Layer 2 of a small transformer language model trained on English Wikipedia (9 layers, counted from 0, width 128).
Take only the direct path to the model's output, skipping the later layers: a vector added to the residual stream pushes a token's score in proportion to its dot product with that token's output vector.

Output vectors of the tokens that the questions are about. A number n stands for (n - 500) times 0.0034.
"ile": 333 563 784 598 585 533 486 401 306 611 559 564 469 754 615 723 547 690 793 686 348 396 759 532 545 481 244 404 244 437 499 320 551 687 500 349 431 298 860 496 415 343 313 456 557 183 672 250 412 397 421 554 287 541 681 558 490 357 481 373 354 642 731 693 725 486 389 241 509 523 420 417 350 334 663 481 449 451 284 641 476 386 413 244 405 97 654 538 331 708 723 642 308 633 221 486 547 565 347 477 593 834 292 705 614 351 486 281 436 387 308 349 598 596 658 841 391 756 639 447 421 813 670 692 605 419 607 508
"ng": 304 504 523 680 325 486 716 383 341 758 456 424 482 626 529 456 378 632 636 303 728 434 326 756 709 398 438 606 520 665 621 598 553 594 628 600 292 567 598 628 210 496 445 426 379 541 472 338 623 724 765 322 257 602 427 543 390 234 664 612 782 477 409 361 311 486 402 501 239 606 409 384 384 288 778 661 822 360 590 906 745 365 371 714 650 275 570 268 473 338 610 418 537 870 600 544 570 415 555 557 589 438 757 399 302 427 395 650 486 331 482 297 467 296 496 355 505 444 587 332 664 420 599 434 579 345 284 373
"ond": 467 433 533 584 530 475 315 397 387 506 416 377 545 615 662 729 458 248 470 717 816 706 311 575 437 434 314 577 606 425 463 515 268 340 577 569 622 373 409 522 253 555 460 457 421 602 598 186 388 846 312 726 526 540 674 766 569 382 426 694 520 304 560 555 912 488 386 124 659 725 334 439 547 385 470 544 465 311 768 357 466 314 444 453 325 296 282 435 430 640 719 222 395 565 586 196 756 558 841 335 661 540 451 574 512 301 548 732 556 597 673 563 257 451 479 470 493 418 560 606 484 514 429 620 433 718 555 590
"ed": 265 382 355 341 517 410 411 478 578 817 560 439 569 382 528 645 538 320 519 374 688 284 427 391 471 444 513 303 393 677 425 532 482 339 510 629 444 288 529 761 565 377 329 530 456 546 594 439 432 644 622 394 494 490 381 398 657 315 234 701 276 522 790 593 646 422 632 698 613 394 447 420 485 657 641 210 304 647 394 494 550 711 531 658 536 319 245 684 358 686 486 274 514 387 614 533 786 450 486 479 362 636 340 707 528 600 599 494 687 673 395 594 386 464 590 589 313 449 393 391 494 420 643 503 751 506 665 706
"ork": 570 332 298 648 638 426 501 490 292 267 332 494 720 523 299 619 439 499 397 324 672 748 334 524 593 614 490 364 517 606 465 668 427 388 590 419 369 513 620 703 550 499 356 435 359 318 589 186 303 586 523 441 572 561 659 580 569 301 670 658 696 241 413 518 650 606 741 686 477 663 523 105 595 431 491 379 453 508 812 548 284 544 394 174 714 268 670 788 376 564 621 290 656 710 486 360 608 621 724 540 397 505 721 556 616 713 346 507 490 432 694 469 468 389 294 284 396 425 451 424 595 594 279 468 456 607 587 465
"ov": 665 709 230 457 453 624 730 707 522 630 671 279 681 449 616 598 332 501 679 585 358 868 248 483 585 469 179 464 791 652 606 544 343 271 509 500 464 510 695 425 616 474 471 487 462 392 487 266 514 570 393 703 674 665 554 300 500 263 346 415 492 522 655 440 447 566 701 602 566 694 477 592 482 496 444 473 487 578 639 401 327 344 432 582 344 424 257 211 401 385 566 646 717 573 273 244 496 286 698 601 496 648 644 650 427 297 547 580 547 360 601 443 554 297 602 534 615 192 496 236 218 262 672 543 595 558 394 798
"ss": 569 486 234 637 567 672 622 482 375 712 366 404 348 703 861 355 818 582 449 251 495 444 373 368 541 459 324 598 556 628 647 512 268 429 272 614 458 347 775 557 735 802 672 431 289 424 454 392 706 664 613 320 500 625 535 533 508 347 349 571 486 557 552 478 561 521 375 362 820 784 590 468 290 277 495 717 643 298 587 597 681 331 364 183 558 585 265 584 531 426 611 586 418 543 670 508 505 167 544 677 390 344 663 467 431 651 541 339 401 503 230 256 324 465 748 543 495 461 643 637 568 413 399 481 503 437 263 584
"ton": 433 128 588 639 606 514 535 534 294 619 597 354 543 478 719 723 519 558 357 548 298 747 810 478 365 616 735 380 497 526 508 466 288 519 468 903 730 553 790 462 464 571 567 428 81 493 462 750 309 574 83 218 166 483 561 390 458 388 498 425 490 315 526 561 512 427 407 357 666 723 713 304 552 615 407 814 704 188 595 972 545 427 625 505 284 385 333 540 489 326 714 710 192 290 558 668 756 231 556 206 595 320 469 473 356 276 473 334 611 576 736 749 528 574 627 863 443 325 432 405 573 394 247 544 404 607 425 660
"iss": 699 476 417 449 651 604 856 509 604 695 460 327 517 611 558 682 715 390 497 576 717 462 496 611 544 620 368 313 277 557 294 576 630 369 434 364 380 423 524 736 445 422 469 458 461 269 686 300 360 279 274 295 528 759 430 318 543 315 391 433 633 579 622 547 811 702 369 506 644 682 484 399 459 400 262 359 498 236 536 464 687 598 556 480 582 593 244 534 598 734 315 492 350 579 768 302 381 345 341 621 527 546 546 716 717 344 442 713 508 460 444 402 391 469 665 559 484 655 467 501 379 448 407 660 359 700 484 289
"h": 354 219 362 796 485 592 460 579 506 510 664 552 667 311 562 257 420 413 489 501 762 615 510 570 389 582 485 724 621 685 514 357 298 437 424 651 448 430 493 465 340 381 411 552 432 217 650 543 386 304 530 193 312 573 762 530 380 276 755 497 488 545 473 275 650 862 465 479 587 562 397 475 344 641 253 781 455 564 381 431 351 374 515 722 509 489 199 523 400 377 579 428 480 798 414 674 881 548 521 600 595 581 373 549 790 488 338 380 501 452 424 536 660 618 251 590 670 562 515 431 480 333 352 621 807 571 505 352

Output weights of attention head 4. The head adds the sum of these rows, row i times number i of z. A number n stands for (n - 500) times 0.0006.
o0: 650 424 530 438 442 520 433 237 463 530 506 493 587 506 411 439 521 466 535 428 736 470 511 605 502 496 590 716 578 567 597 540 531 392 555 526 302 691 419 422 554 714 622 343 676 487 468 605 529 658 475 615 531 589 438 382 534 362 463 391 547 513 441 372 513 588 433 587 458 423 432 315 454 331 502 570 631 550 658 492 615 443 423 540 603 414 477 542 476 445 400 466 519 502 332 450 378 592 541 358 396 503 540 690 500 528 443 457 323 521 297 618 617 601 579 597 500 635 434 560 548 509 548 486 431 686 443 588
o1: 541 683 554 333 275 354 443 540 583 705 632 596 516 569 482 537 591 729 253 532 462 555 365 637 493 731 414 501 492 500 361 460 383 511 528 518 406 497 504 338 641 479 326 178 364 440 511 729 417 584 540 575 427 522 427 551 485 368 591 612 415 416 470 572 313 547 782 501 283 548 442 544 415 438 691 290 663 607 481 615 418 556 552 661 454 603 654 699 624 501 386 403 604 531 513 366 369 646 225 574 416 533 375 671 379 416 653 611 572 516 399 470 504 611 479 562 452 331 549 524 318 612 461 361 544 415 515 487
o2: 641 568 399 393 466 532 552 674 605 431 668 535 398 394 747 491 436 396 487 442 590 499 342 588 624 446 561 550 407 224 432 696 476 666 355 541 524 649 430 568 734 589 314 465 456 646 571 489 451 471 517 416 398 453 450 435 582 264 612 587 493 422 552 448 343 671 306 641 493 582 454 658 620 502 375 342 418 565 265 317 634 592 327 636 595 633 458 526 432 523 562 465 411 527 537 374 401 380 411 407 353 470 368 402 433 643 513 383 440 677 524 358 285 645 536 530 389 650 477 553 454 440 702 584 503 578 755 605
o3: 389 531 325 496 513 368 432 592 426 303 652 563 535 466 685 548 531 572 498 681 428 802 327 578 621 711 560 284 488 471 396 610 407 868 511 530 550 614 504 608 467 452 508 470 453 475 494 405 487 633 474 455 541 333 373 542 520 639 614 437 282 521 586 586 661 281 397 517 636 722 536 368 492 642 458 438 245 607 177 515 411 504 590 502 619 519 451 560 589 415 496 373 515 578 675 557 441 377 470 542 571 315 238 436 530 431 434 469 502 690 484 334 336 407 451 478 388 610 615 313 383 273 548 589 399 646 734 477
o4: 430 267 671 606 470 479 519 531 537 309 554 517 609 476 663 358 421 498 715 413 383 546 459 729 588 482 493 290 550 307 597 513 422 433 460 437 469 497 418 687 630 401 431 772 674 706 466 444 293 449 500 449 652 312 413 398 571 490 474 567 649 660 391 443 706 442 448 464 522 578 427 502 461 661 382 697 407 424 464 493 579 470 381 506 476 684 390 334 453 647 593 478 389 608 617 374 427 528 677 555 576 425 409 403 392 763 388 393 538 650 508 415 446 433 331 563 532 597 342 684 353 483 607 462 466 606 550 563
o5: 577 468 681 625 355 597 567 429 486 624 453 405 451 494 658 369 666 548 543 570 371 558 398 507 379 601 518 533 403 379 420 533 347 612 598 495 384 604 642 478 631 484 579 501 481 409 328 579 487 478 522 416 534 599 239 584 464 628 375 422 593 537 485 540 641 366 468 498 359 572 451 541 631 441 434 665 668 756 771 410 439 626 264 485 308 610 469 417 116 593 429 377 431 586 559 282 340 496 394 707 554 424 334 474 594 471 663 598 369 503 499 411 455 777 378 505 496 535 697 444 662 527 650 565 557 661 463 269
o6: 498 690 457 498 238 569 548 504 565 631 552 612 506 580 403 546 497 387 531 349 409 433 407 644 577 560 390 702 271 367 317 497 439 590 393 485 376 558 644 409 515 484 624 522 383 559 447 496 403 432 601 567 526 513 561 434 448 466 590 558 481 521 516 384 219 590 553 479 321 329 490 692 453 446 576 286 480 594 315 359 393 668 341 563 648 530 485 532 456 546 382 598 521 706 794 577 424 716 348 710 305 565 595 365 441 542 620 521 433 599 481 487 573 654 516 643 508 478 427 447 476 617 360 524 523 193 572 587
o7: 313 591 819 205 449 820 415 382 492 456 430 391 579 578 304 638 723 366 409 480 514 551 661 238 594 311 589 621 682 352 725 448 588 437 472 335 584 553 345 538 470 327 417 456 578 602 727 525 681 429 417 587 537 408 969 481 729 670 398 427 401 492 406 595 552 442 510 332 136 346 410 360 337 443 821 392 568 402 591 317 516 590 577 525 366 636 622 445 507 321 442 528 694 438 344 597 386 627 400 402 613 454 606 515 523 610 491 510 558 221 482 716 740 466 432 374 672 456 527 528 565 715 736 329 372 428 513 462
o8: 476 389 521 530 514 266 437 493 183 407 393 752 543 613 201 393 490 383 485 533 294 353 451 283 698 598 323 542 349 318 612 450 389 333 387 333 400 610 652 448 397 282 424 282 550 346 295 550 374 403 436 398 570 396 641 503 747 598 456 513 573 549 436 557 611 605 664 669 593 710 563 591 566 702 575 561 432 596 433 488 510 665 395 509 599 603 482 581 525 523 495 550 530 577 441 595 535 579 445 372 659 632 386 628 520 312 480 302 679 538 489 796 825 451 648 442 480 514 660 531 635 616 684 569 447 412 512 739
o9: 500 632 592 450 404 502 591 557 581 578 419 516 480 434 360 387 502 683 584 405 429 395 426 267 296 522 357 503 447 483 680 382 467 370 568 378 520 422 538 483 399 610 442 664 605 518 588 603 720 435 376 531 360 469 631 393 448 651 478 542 470 567 344 392 394 378 440 522 478 561 477 570 588 304 674 494 432 509 700 579 417 429 654 505 418 442 401 495 465 564 649 613 531 412 286 481 613 367 547 492 396 570 482 417 310 389 494 332 507 620 529 589 632 335 598 326 663 602 457 546 395 451 479 492 474 566 570 477
o10: 475 551 497 359 431 536 544 569 590 528 520 356 632 413 650 544 440 655 519 628 432 610 505 627 441 416 340 555 511 640 465 570 580 587 483 648 527 457 549 655 627 660 456 182 347 342 471 477 485 589 516 532 494 302 443 516 406 397 410 467 410 455 410 409 349 683 589 522 423 525 520 439 419 499 510 330 613 600 397 407 381 486 487 548 378 498 507 751 470 419 549 441 568 621 514 504 488 405 551 542 436 474 754 538 462 552 770 522 530 416 507 420 540 611 551 503 466 299 687 555 612 456 654 571 422 449 490 467
o11: 551 697 506 640 478 422 405 525 435 475 397 546 468 505 260 613 573 645 376 604 383 515 565 387 438 435 465 434 492 624 692 388 306 561 549 476 634 516 449 409 579 510 592 687 508 319 467 659 391 568 620 413 508 461 528 629 475 576 389 618 623 646 331 775 336 415 597 370 442 307 344 433 600 575 536 350 560 619 578 334 488 512 518 554 691 506 520 538 415 590 569 674 541 452 397 415 397 670 463 582 423 491 501 474 426 275 696 608 515 397 575 468 445 460 512 371 616 350 412 427 337 543 403 472 554 322 551 459
o12: 283 501 680 587 504 401 481 534 511 537 526 406 457 636 456 533 459 514 490 455 540 288 657 490 466 476 266 625 576 438 386 508 520 348 458 405 601 376 553 443 531 383 505 303 537 540 521 429 473 424 303 513 658 441 469 561 452 673 522 680 502 564 479 367 443 644 574 622 337 620 420 456 624 544 582 376 511 267 496 407 411 618 600 369 382 541 605 541 450 399 456 722 665 537 531 677 591 635 491 493 680 551 489 573 563 476 525 454 518 417 556 524 408 558 698 683 434 424 475 662 538 640 426 569 505 437 597 660
o13: 469 294 765 409 514 533 456 544 403 584 286 292 733 541 444 416 445 464 745 681 500 519 557 429 595 457 208 568 481 428 421 479 366 603 565 477 511 418 548 464 643 338 398 465 359 512 590 534 636 261 550 556 629 287 575 611 560 541 413 602 553 512 459 233 519 632 524 312 364 300 354 406 351 577 574 336 680 579 524 494 643 647 438 519 435 499 290 554 302 578 353 574 513 612 353 644 299 430 265 658 488 385 444 507 548 424 591 380 440 228 726 409 723 526 526 647 582 575 597 584 617 717 718 640 398 444 492 660
o14: 417 341 790 380 541 397 509 472 617 684 289 366 544 500 376 410 639 454 362 530 569 401 555 443 325 444 529 479 625 353 530 431 441 302 688 599 606 573 361 338 445 397 509 295 494 405 494 611 532 400 350 597 688 575 502 567 492 431 465 567 423 502 483 470 392 631 583 670 363 456 455 435 416 616 575 539 580 416 741 293 737 576 434 251 340 657 651 449 556 461 459 698 618 470 454 482 419 697 387 382 665 655 634 566 356 510 500 442 533 522 377 487 722 571 439 518 608 451 736 518 693 654 587 446 642 494 586 437
o15: 663 319 451 468 663 457 646 552 424 404 521 578 477 524 423 605 405 370 708 402 616 605 518 506 510 513 619 456 455 545 729 344 533 564 619 540 524 305 328 695 393 500 465 805 497 474 623 486 755 516 633 590 405 373 685 434 438 642 426 501 558 550 593 373 399 377 204 416 609 428 556 487 650 517 453 456 355 426 372 477 398 261 646 450 683 510 321 456 488 501 659 428 424 673 607 527 426 208 595 433 410 480 369 540 429 460 563 370 452 578 526 445 393 485 606 415 573 634 500 460 341 341 586 530 386 688 491 590
o16: 533 557 358 456 675 378 494 598 422 460 549 466 536 503 485 422 508 352 496 493 781 618 514 437 741 435 569 472 399 174 379 528 622 611 486 513 301 646 585 467 589 475 386 725 357 397 513 508 393 419 366 423 336 470 335 478 526 470 632 664 498 450 639 555 420 734 482 619 648 572 448 498 729 608 470 697 514 450 489 391 718 598 305 598 639 393 484 395 164 455 315 367 549 467 523 598 322 698 409 366 642 590 463 576 444 508 371 573 575 600 390 546 572 572 317 422 494 623 664 462 529 449 580 494 291 593 511 562
o17: 540 601 449 430 446 547 571 468 596 315 503 535 452 407 591 451 405 485 584 430 405 489 492 447 383 339 379 518 734 663 648 521 340 583 483 401 464 426 441 512 435 575 625 588 573 600 447 626 520 550 653 512 429 667 614 469 390 572 281 441 553 487 473 577 486 455 230 354 362 419 584 687 450 428 363 398 580 617 571 455 454 602 513 553 575 628 385 624 414 688 576 560 379 452 617 460 662 466 468 468 428 550 614 497 580 522 639 467 326 320 631 434 595 431 623 594 439 518 303 530 497 378 529 572 482 420 480 449
o18: 420 378 493 430 402 510 344 499 418 369 557 550 629 387 445 448 644 671 583 376 473 396 423 383 607 544 366 439 547 427 749 389 593 379 533 289 580 354 535 456 460 524 683 227 657 457 541 579 678 376 567 555 687 511 627 578 613 716 298 507 596 429 596 576 715 551 599 470 467 325 622 481 385 548 427 590 398 669 677 639 481 462 470 373 248 579 461 536 430 546 456 520 447 391 493 430 592 351 476 299 504 537 528 659 674 387 509 345 576 380 484 734 701 488 578 470 729 426 478 508 507 632 743 386 563 702 511 312
o19: 570 427 392 458 444 570 570 567 490 228 535 536 506 546 424 493 563 535 421 611 364 591 458 401 486 508 584 501 613 325 340 644 557 832 335 543 498 569 330 568 469 572 402 302 518 740 481 459 464 518 570 613 446 476 439 660 571 520 632 433 316 482 542 635 456 468 437 563 663 457 677 585 335 707 563 533 380 759 199 671 533 540 851 592 546 638 608 471 541 508 518 467 428 336 684 597 461 559 669 413 476 514 331 434 758 636 193 562 262 571 478 456 308 226 345 493 529 547 351 186 548 452 538 532 366 385 604 298
o20: 604 361 729 390 561 385 521 525 359 502 533 422 547 496 373 504 593 523 400 452 332 541 513 548 365 424 569 378 444 529 754 513 434 651 558 412 708 352 458 541 325 424 598 428 629 629 626 466 644 520 497 612 588 427 670 406 623 652 533 393 604 506 529 395 342 435 373 157 374 314 441 190 468 413 570 679 411 490 501 666 644 446 543 574 511 450 368 592 700 507 527 627 638 525 488 601 451 290 482 458 461 468 516 587 504 547 581 431 540 344 524 414 517 506 331 247 677 728 448 658 308 556 630 454 560 628 482 553
o21: 471 348 611 569 622 480 370 451 381 688 309 491 557 576 438 523 456 411 498 230 706 293 558 468 491 552 269 731 389 504 596 219 617 173 541 554 333 580 415 343 559 394 314 464 354 318 556 585 503 269 415 553 680 380 594 457 427 560 370 603 716 479 563 360 415 740 656 311 552 414 395 388 667 513 364 507 566 405 796 367 690 596 602 267 415 462 348 485 232 607 357 667 606 523 584 507 558 395 289 382 658 527 707 568 446 380 628 268 640 404 761 757 656 543 500 675 554 513 575 541 720 762 580 528 462 373 436 709
o22: 488 611 637 631 637 770 550 445 533 697 396 525 688 531 485 490 486 418 597 514 438 488 488 482 453 542 433 527 527 370 433 434 527 415 512 432 602 550 597 445 375 497 581 974 567 372 221 488 604 578 507 302 569 563 471 344 494 382 299 512 576 685 547 599 512 448 418 555 613 682 385 446 403 465 372 563 446 260 570 543 598 315 367 398 768 288 549 291 531 510 539 316 525 421 584 457 356 529 592 441 766 601 380 462 468 471 593 586 462 519 352 435 341 550 287 382 407 759 410 516 565 491 504 573 501 575 378 399
o23: 499 671 413 478 376 535 415 517 600 261 542 522 486 481 600 537 575 522 520 540 517 620 407 380 542 309 444 482 463 277 457 590 403 614 373 567 578 412 457 545 513 486 428 371 371 622 489 452 623 475 498 635 450 271 367 406 335 258 617 491 494 533 450 413 266 589 528 253 419 404 418 627 465 403 680 480 263 744 228 653 477 757 685 560 602 422 590 589 558 471 716 559 551 419 442 641 397 356 473 580 411 419 527 247 469 559 553 520 528 665 494 433 443 380 481 533 487 558 346 455 569 538 626 535 412 370 646 421
o24: 484 418 300 566 600 457 341 309 389 529 700 494 546 550 450 611 664 645 300 413 606 553 476 662 484 584 483 300 590 586 380 627 391 556 419 615 557 448 527 453 448 463 570 288 384 502 356 461 361 599 211 428 593 526 558 696 544 427 563 470 325 376 458 584 460 572 693 578 547 478 597 419 559 478 550 411 554 511 460 467 589 380 657 435 650 652 620 418 721 513 518 516 567 448 390 383 506 544 394 495 498 506 673 571 348 586 368 455 631 492 702 620 346 376 494 398 405 359 485 378 575 420 319 458 468 372 622 513
o25: 295 291 373 487 662 515 593 326 535 437 484 568 540 466 505 427 601 507 363 494 532 451 357 494 455 532 581 319 422 563 585 516 536 490 445 473 371 559 243 519 424 499 442 642 664 446 535 467 325 485 603 662 507 389 397 384 740 517 534 461 519 502 519 481 508 565 338 739 353 630 560 597 349 452 460 558 627 531 605 505 516 476 464 465 457 586 498 430 443 493 623 579 524 390 341 465 277 580 469 478 487 531 612 748 425 644 520 511 354 584 440 682 577 664 596 542 391 499 346 510 425 485 480 395 557 630 519 533
o26: 490 555 608 575 474 482 532 328 641 558 534 535 433 420 506 610 541 633 415 591 428 412 555 481 433 494 363 495 440 576 342 493 462 648 643 421 547 550 449 629 487 497 407 339 460 465 688 542 591 524 479 604 555 405 590 576 360 545 624 589 462 373 502 500 487 430 491 244 529 430 499 475 301 532 529 537 466 513 533 590 473 466 670 420 424 536 592 469 721 406 404 535 684 490 423 464 520 579 401 408 422 582 702 593 559 438 476 465 563 417 591 610 600 365 318 497 565 517 373 428 457 514 478 481 523 474 856 374
o27: 692 490 432 550 622 486 614 541 523 329 482 496 426 668 409 512 462 425 816 532 554 554 311 561 543 388 318 515 470 534 433 503 526 704 535 531 441 696 438 589 536 522 182 420 468 634 434 524 620 540 542 416 362 463 557 474 610 457 451 689 465 450 434 421 463 492 430 706 745 499 332 372 666 401 223 379 504 583 515 555 523 572 291 620 597 578 359 341 322 492 415 420 379 644 557 491 496 487 545 546 613 468 278 576 272 599 414 293 387 805 441 430 307 584 391 477 629 715 532 537 368 418 513 616 289 727 603 585
o28: 457 412 373 491 538 673 530 497 431 424 662 397 544 428 632 646 599 506 698 439 491 598 635 456 432 557 444 566 514 591 260 601 470 532 633 391 698 404 910 474 397 468 695 758 381 434 607 537 610 382 530 332 288 463 440 641 516 507 740 389 435 525 516 352 570 255 402 132 434 555 437 444 434 584 586 418 666 490 588 744 381 423 520 521 335 511 506 372 499 339 426 424 487 537 603 530 458 307 363 581 646 450 607 433 636 479 416 352 437 307 506 401 723 388 525 575 602 700 572 491 372 601 523 403 329 611 549 326
o29: 558 352 606 558 525 361 528 441 237 526 421 550 545 491 340 361 391 448 628 288 928 368 540 351 445 549 660 501 583 435 585 501 692 233 417 557 196 596 478 333 632 504 459 759 354 533 536 372 646 492 762 391 487 523 506 530 483 512 495 537 544 447 640 505 565 566 401 687 686 463 472 583 835 448 383 533 460 347 493 487 489 328 311 634 403 511 505 458 347 569 433 471 301 642 509 384 370 352 473 395 614 532 317 407 496 588 422 458 325 607 414 672 434 687 568 510 511 727 808 479 556 300 550 492 533 733 578 604
o30: 597 566 477 526 495 583 425 354 630 532 249 455 565 535 653 528 399 583 526 608 543 480 566 508 408 394 465 618 501 598 644 429 575 490 588 529 523 453 527 598 424 539 422 681 490 609 494 455 622 512 472 509 524 652 526 488 419 628 495 494 443 367 595 482 530 451 650 512 619 471 514 533 385 466 387 440 481 572 371 478 168 481 696 383 329 468 383 615 603 589 448 505 444 501 593 477 644 447 479 414 379 524 603 602 634 533 496 408 536 528 429 747 663 453 523 543 408 368 473 370 665 292 491 586 406 431 313 341
o31: 567 554 568 409 455 450 476 403 623 669 511 400 499 453 396 619 620 700 547 533 419 528 677 546 467 579 423 530 556 713 398 441 449 614 669 585 496 495 656 664 598 519 691 510 541 485 497 605 421 551 639 577 580 543 581 583 412 458 590 503 312 506 488 266 463 404 697 405 306 392 397 482 332 381 529 514 416 571 550 533 415 334 643 409 390 449 425 531 504 505 397 553 730 531 426 405 569 461 382 632 378 406 591 306 462 467 636 548 590 429 516 461 498 508 481 456 587 446 415 579 365 578 383 444 561 317 472 379

Each question shows a token from some text and the vector z that the head gathered there. A number n stands for (n - 500) times 0.0058.

"i": 585 602 490 365 569 511 515 415 630 548 507 457 507 455 584 558 556 428 469 414 526 381 514 525 464 521 453 594 511 547 428 520
Which of these tokens does it push up most? "ng"

"ch": 438 356 492 683 431 566 466 549 464 459 599 710 590 669 484 612 510 544 552 493 618 365 554 332 412 644 434 617 575 635 526 411
Which of these tokens does it push up most? "ile"

"ct": 510 329 389 643 613 601 489 377 535 575 486 707 480 620 575 484 536 535 478 462 433 386 450 470 462 456 417 630 505 538 551 533
Which of these tokens does it push up most? "h"

"ear": 453 498 395 516 470 521 388 488 538 556 575 503 519 616 470 578 520 552 549 405 527 443 537 492 477 460 413 582 578 454 464 305
Which of these tokens does it push up most? "ile"

"2": 468 579 607 676 548 534 557 445 481 418 583 518 479 613 482 596 561 585 493 548 507 462 452 548 500 469 577 553 477 499 452 439
Which two tokens does it push up most, strongest first? "ed", "iss"

"y": 646 701 425 234 539 401 577 415 675 434 584 396 529 404 489 629 484 482 332 607 504 416 516 340 470 500 548 631 492 390 449 289
Which of these tokens does it push up most? "ng"

"ur": 496 445 504 618 417 503 548 495 412 468 492 442 537 552 451 578 576 460 528 470 503 557 610 503 610 480 437 501 476 534 508 446
Pushed down most: "ov"

"oh": 493 542 592 627 558 546 557 464 515 493 530 496 450 616 520 575 603 502 459 474 604 425 500 580 537 449 507 484 453 552 527 502
Which two tokens does it push up most, strongest first? "ed", "iss"

"p": 504 530 534 622 551 624 411 516 525 493 572 491 438 580 442 563 495 495 539 397 548 359 550 436 444 436 428 584 491 458 514 444
Which of these tokens does it push up most? "ond"

"r": 523 596 549 528 535 590 443 509 515 461 572 487 433 609 462 609 541 458 537 427 579 402 581 466 462 442 483 557 472 435 461 348
Pushed down most: "ton"

"ing": 465 551 362 312 396 465 529 492 289 313 572 429 421 621 373 726 636 466 515 519 607 583 723 494 545 546 375 626 665 510 528 214
Pushed down most: "ed"

"ed": 497 483 482 631 484 426 630 444 646 506 527 462 411 418 504 479 430 468 365 483 450 336 484 498 499 500 403 556 534 565 442 599
Pushed down most: "ond"

"ons": 410 317 490 619 496 443 563 557 513 453 482 547 351 532 503 544 470 522 295 583 464 420 435 479 419 453 366 415 619 416 441 426
Pushed down most: "ork"

"ast": 591 570 499 491 522 537 473 510 660 565 597 442 492 575 436 499 509 472 408 502 481 432 543 438 482 394 393 558 392 358 535 313
Which two tokens does it push up most, strongest first? "ov", "ed"

" d": 531 377 390 550 420 501 526 466 355 409 474 463 447 570 387 629 599 515 466 490 504 573 609 454 593 521 417 592 628 492 552 414
Pushed down most: "ed"

"C": 469 549 643 529 466 546 626 526 429 396 490 483 498 464 513 592 447 462 326 716 447 564 613 319 508 434 427 541 465 510 524 310
Which two tokens does it push up most, strongest first? "iss", "ed"

" the": 415 457 475 581 435 475 485 396 499 577 572 505 590 492 410 572 494 561 550 404 451 485 472 435 483 499 520 607 509 410 507 452
Which of these tokens does it push up most? "ov"

"er": 539 454 521 676 458 553 544 460 464 471 557 506 571 537 461 461 544 517 367 533 411 501 562 365 503 543 486 607 502 453 437 360
Which of these tokens does it push up most? "iss"

"\n\n": 468 419 481 705 470 484 420 533 518 551 502 497 513 456 457 544 389 432 533 576 461 390 516 465 502 529 366 541 457 580 535 422
Pushed down most: "ng"

"in": 526 529 547 561 563 546 550 449 546 520 529 461 478 548 510 539 568 464 457 438 554 426 517 550 527 465 472 515 478 528 497 532
Which of these tokens does it push up most? "ng"

"l": 573 485 532 506 445 602 412 574 555 491 476 564 542 647 475 540 587 531 474 394 564 475 574 440 523 491 367 540 454 484 556 262
Which three tokens does it push up most, strongest first? "ond", "iss", "ile"

":": 309 398 540 621 425 501 358 427 448 444 598 493 589 489 312 520 347 591 555 419 437 416 452 376 453 320 342 628 588 413 432 572
Which three tokens does it push up most, strongest first? "ss", "ton", "ov"

"rit": 480 438 445 678 511 453 437 501 497 515 488 481 436 508 445 545 466 398 539 568 550 415 562 518 528 533 348 494 486 654 566 404
Which of these tokens does it push up most? "ond"

"us": 504 473 458 666 463 409 616 448 684 514 519 475 408 397 511 464 396 476 351 492 448 302 455 483 495 512 391 559 529 556 435 607
Pushed down most: "ond"

" whe": 126 383 428 858 404 428 449 187 672 823 455 531 664 313 363 754 459 624 608 456 378 695 397 471 351 450 883 473 711 201 594 402
Which two tokens does it push up most, strongest first? "ton", "ile"

" e": 497 408 447 659 505 464 556 422 517 587 483 497 549 507 530 556 535 515 465 429 438 430 428 494 521 488 539 563 495 491 436 555
Which of these tokens does it push up most? "h"

"ay": 603 459 453 535 422 399 548 519 595 547 516 483 482 481 431 459 434 530 424 531 332 455 453 420 540 517 336 576 514 485 446 392
Which of these tokens does it push up most? "ork"

"b": 526 442 446 521 441 481 535 397 516 452 563 471 460 499 391 492 616 596 558 427 372 481 557 523 565 432 473 612 455 488 566 467
Pushed down most: "ile"

" ": 534 472 489 709 538 584 517 514 636 567 547 533 494 637 398 556 493 482 405 489 534 404 580 466 517 433 422 491 462 356 483 362
Which of these tokens does it push up most? "ile"

"uring": 394 332 525 790 505 476 484 386 714 499 595 534 449 604 446 562 571 483 336 521 396 451 435 467 480 453 401 496 416 637 502 504
Which two tokens does it push up most, strongest first? "ed", "h"

"ab": 572 545 471 241 441 384 543 401 523 454 550 399 446 449 390 645 612 403 430 453 526 539 691 457 585 442 366 608 579 483 489 315
Which three tokens does it push up most, strongest first? "ng", "iss", "ss"

" by": 502 444 508 692 429 492 494 423 573 445 515 435 530 462 327 588 593 494 579 424 388 565 497 499 665 420 407 586 474 571 445 658
Which two tokens does it push up most, strongest first? "ork", "ed"

"oc": 489 400 567 726 565 608 364 475 473 613 623 564 462 617 499 358 602 629 540 330 447 460 550 610 321 539 482 551 600 475 609 454
Pushed down most: "ork"

"um": 452 461 582 606 475 536 607 459 531 407 557 501 536 498 484 539 423 457 509 465 482 428 473 446 504 486 449 591 469 546 430 564
Pushed down most: "ton"

"or": 494 451 473 660 522 482 522 415 515 473 535 474 526 491 485 553 528 574 428 534 394 506 435 516 484 527 501 592 487 543 447 461
Which of these tokens does it push up most? "ed"

"e": 488 506 534 670 470 491 599 439 572 522 517 501 475 474 514 466 456 472 422 427 482 349 455 467 484 491 447 582 523 545 449 607
Pushed down most: "ond"

"le": 483 415 485 687 488 495 552 419 487 606 489 511 543 514 551 531 527 513 468 432 433 410 419 493 497 482 528 573 490 501 432 552
Which of these tokens does it push up most? "ov"

"\n": 563 531 488 625 511 529 518 495 673 574 599 462 483 586 408 488 502 483 388 486 467 413 529 476 515 362 368 546 382 334 532 336
Which three tokens does it push up most, strongest first? "ov", "ed", "ork"

" a": 517 279 304 426 559 457 525 677 454 417 532 695 527 620 292 760 492 742 457 382 388 636 338 592 611 588 579 945 384 679 456 256
Which two tokens does it push up most, strongest first? "ond", "ork"

"g": 575 519 583 504 620 566 501 412 510 516 509 501 397 598 652 480 570 367 404 524 506 435 437 610 437 500 481 393 460 666 601 569
Which of these tokens does it push up most? "h"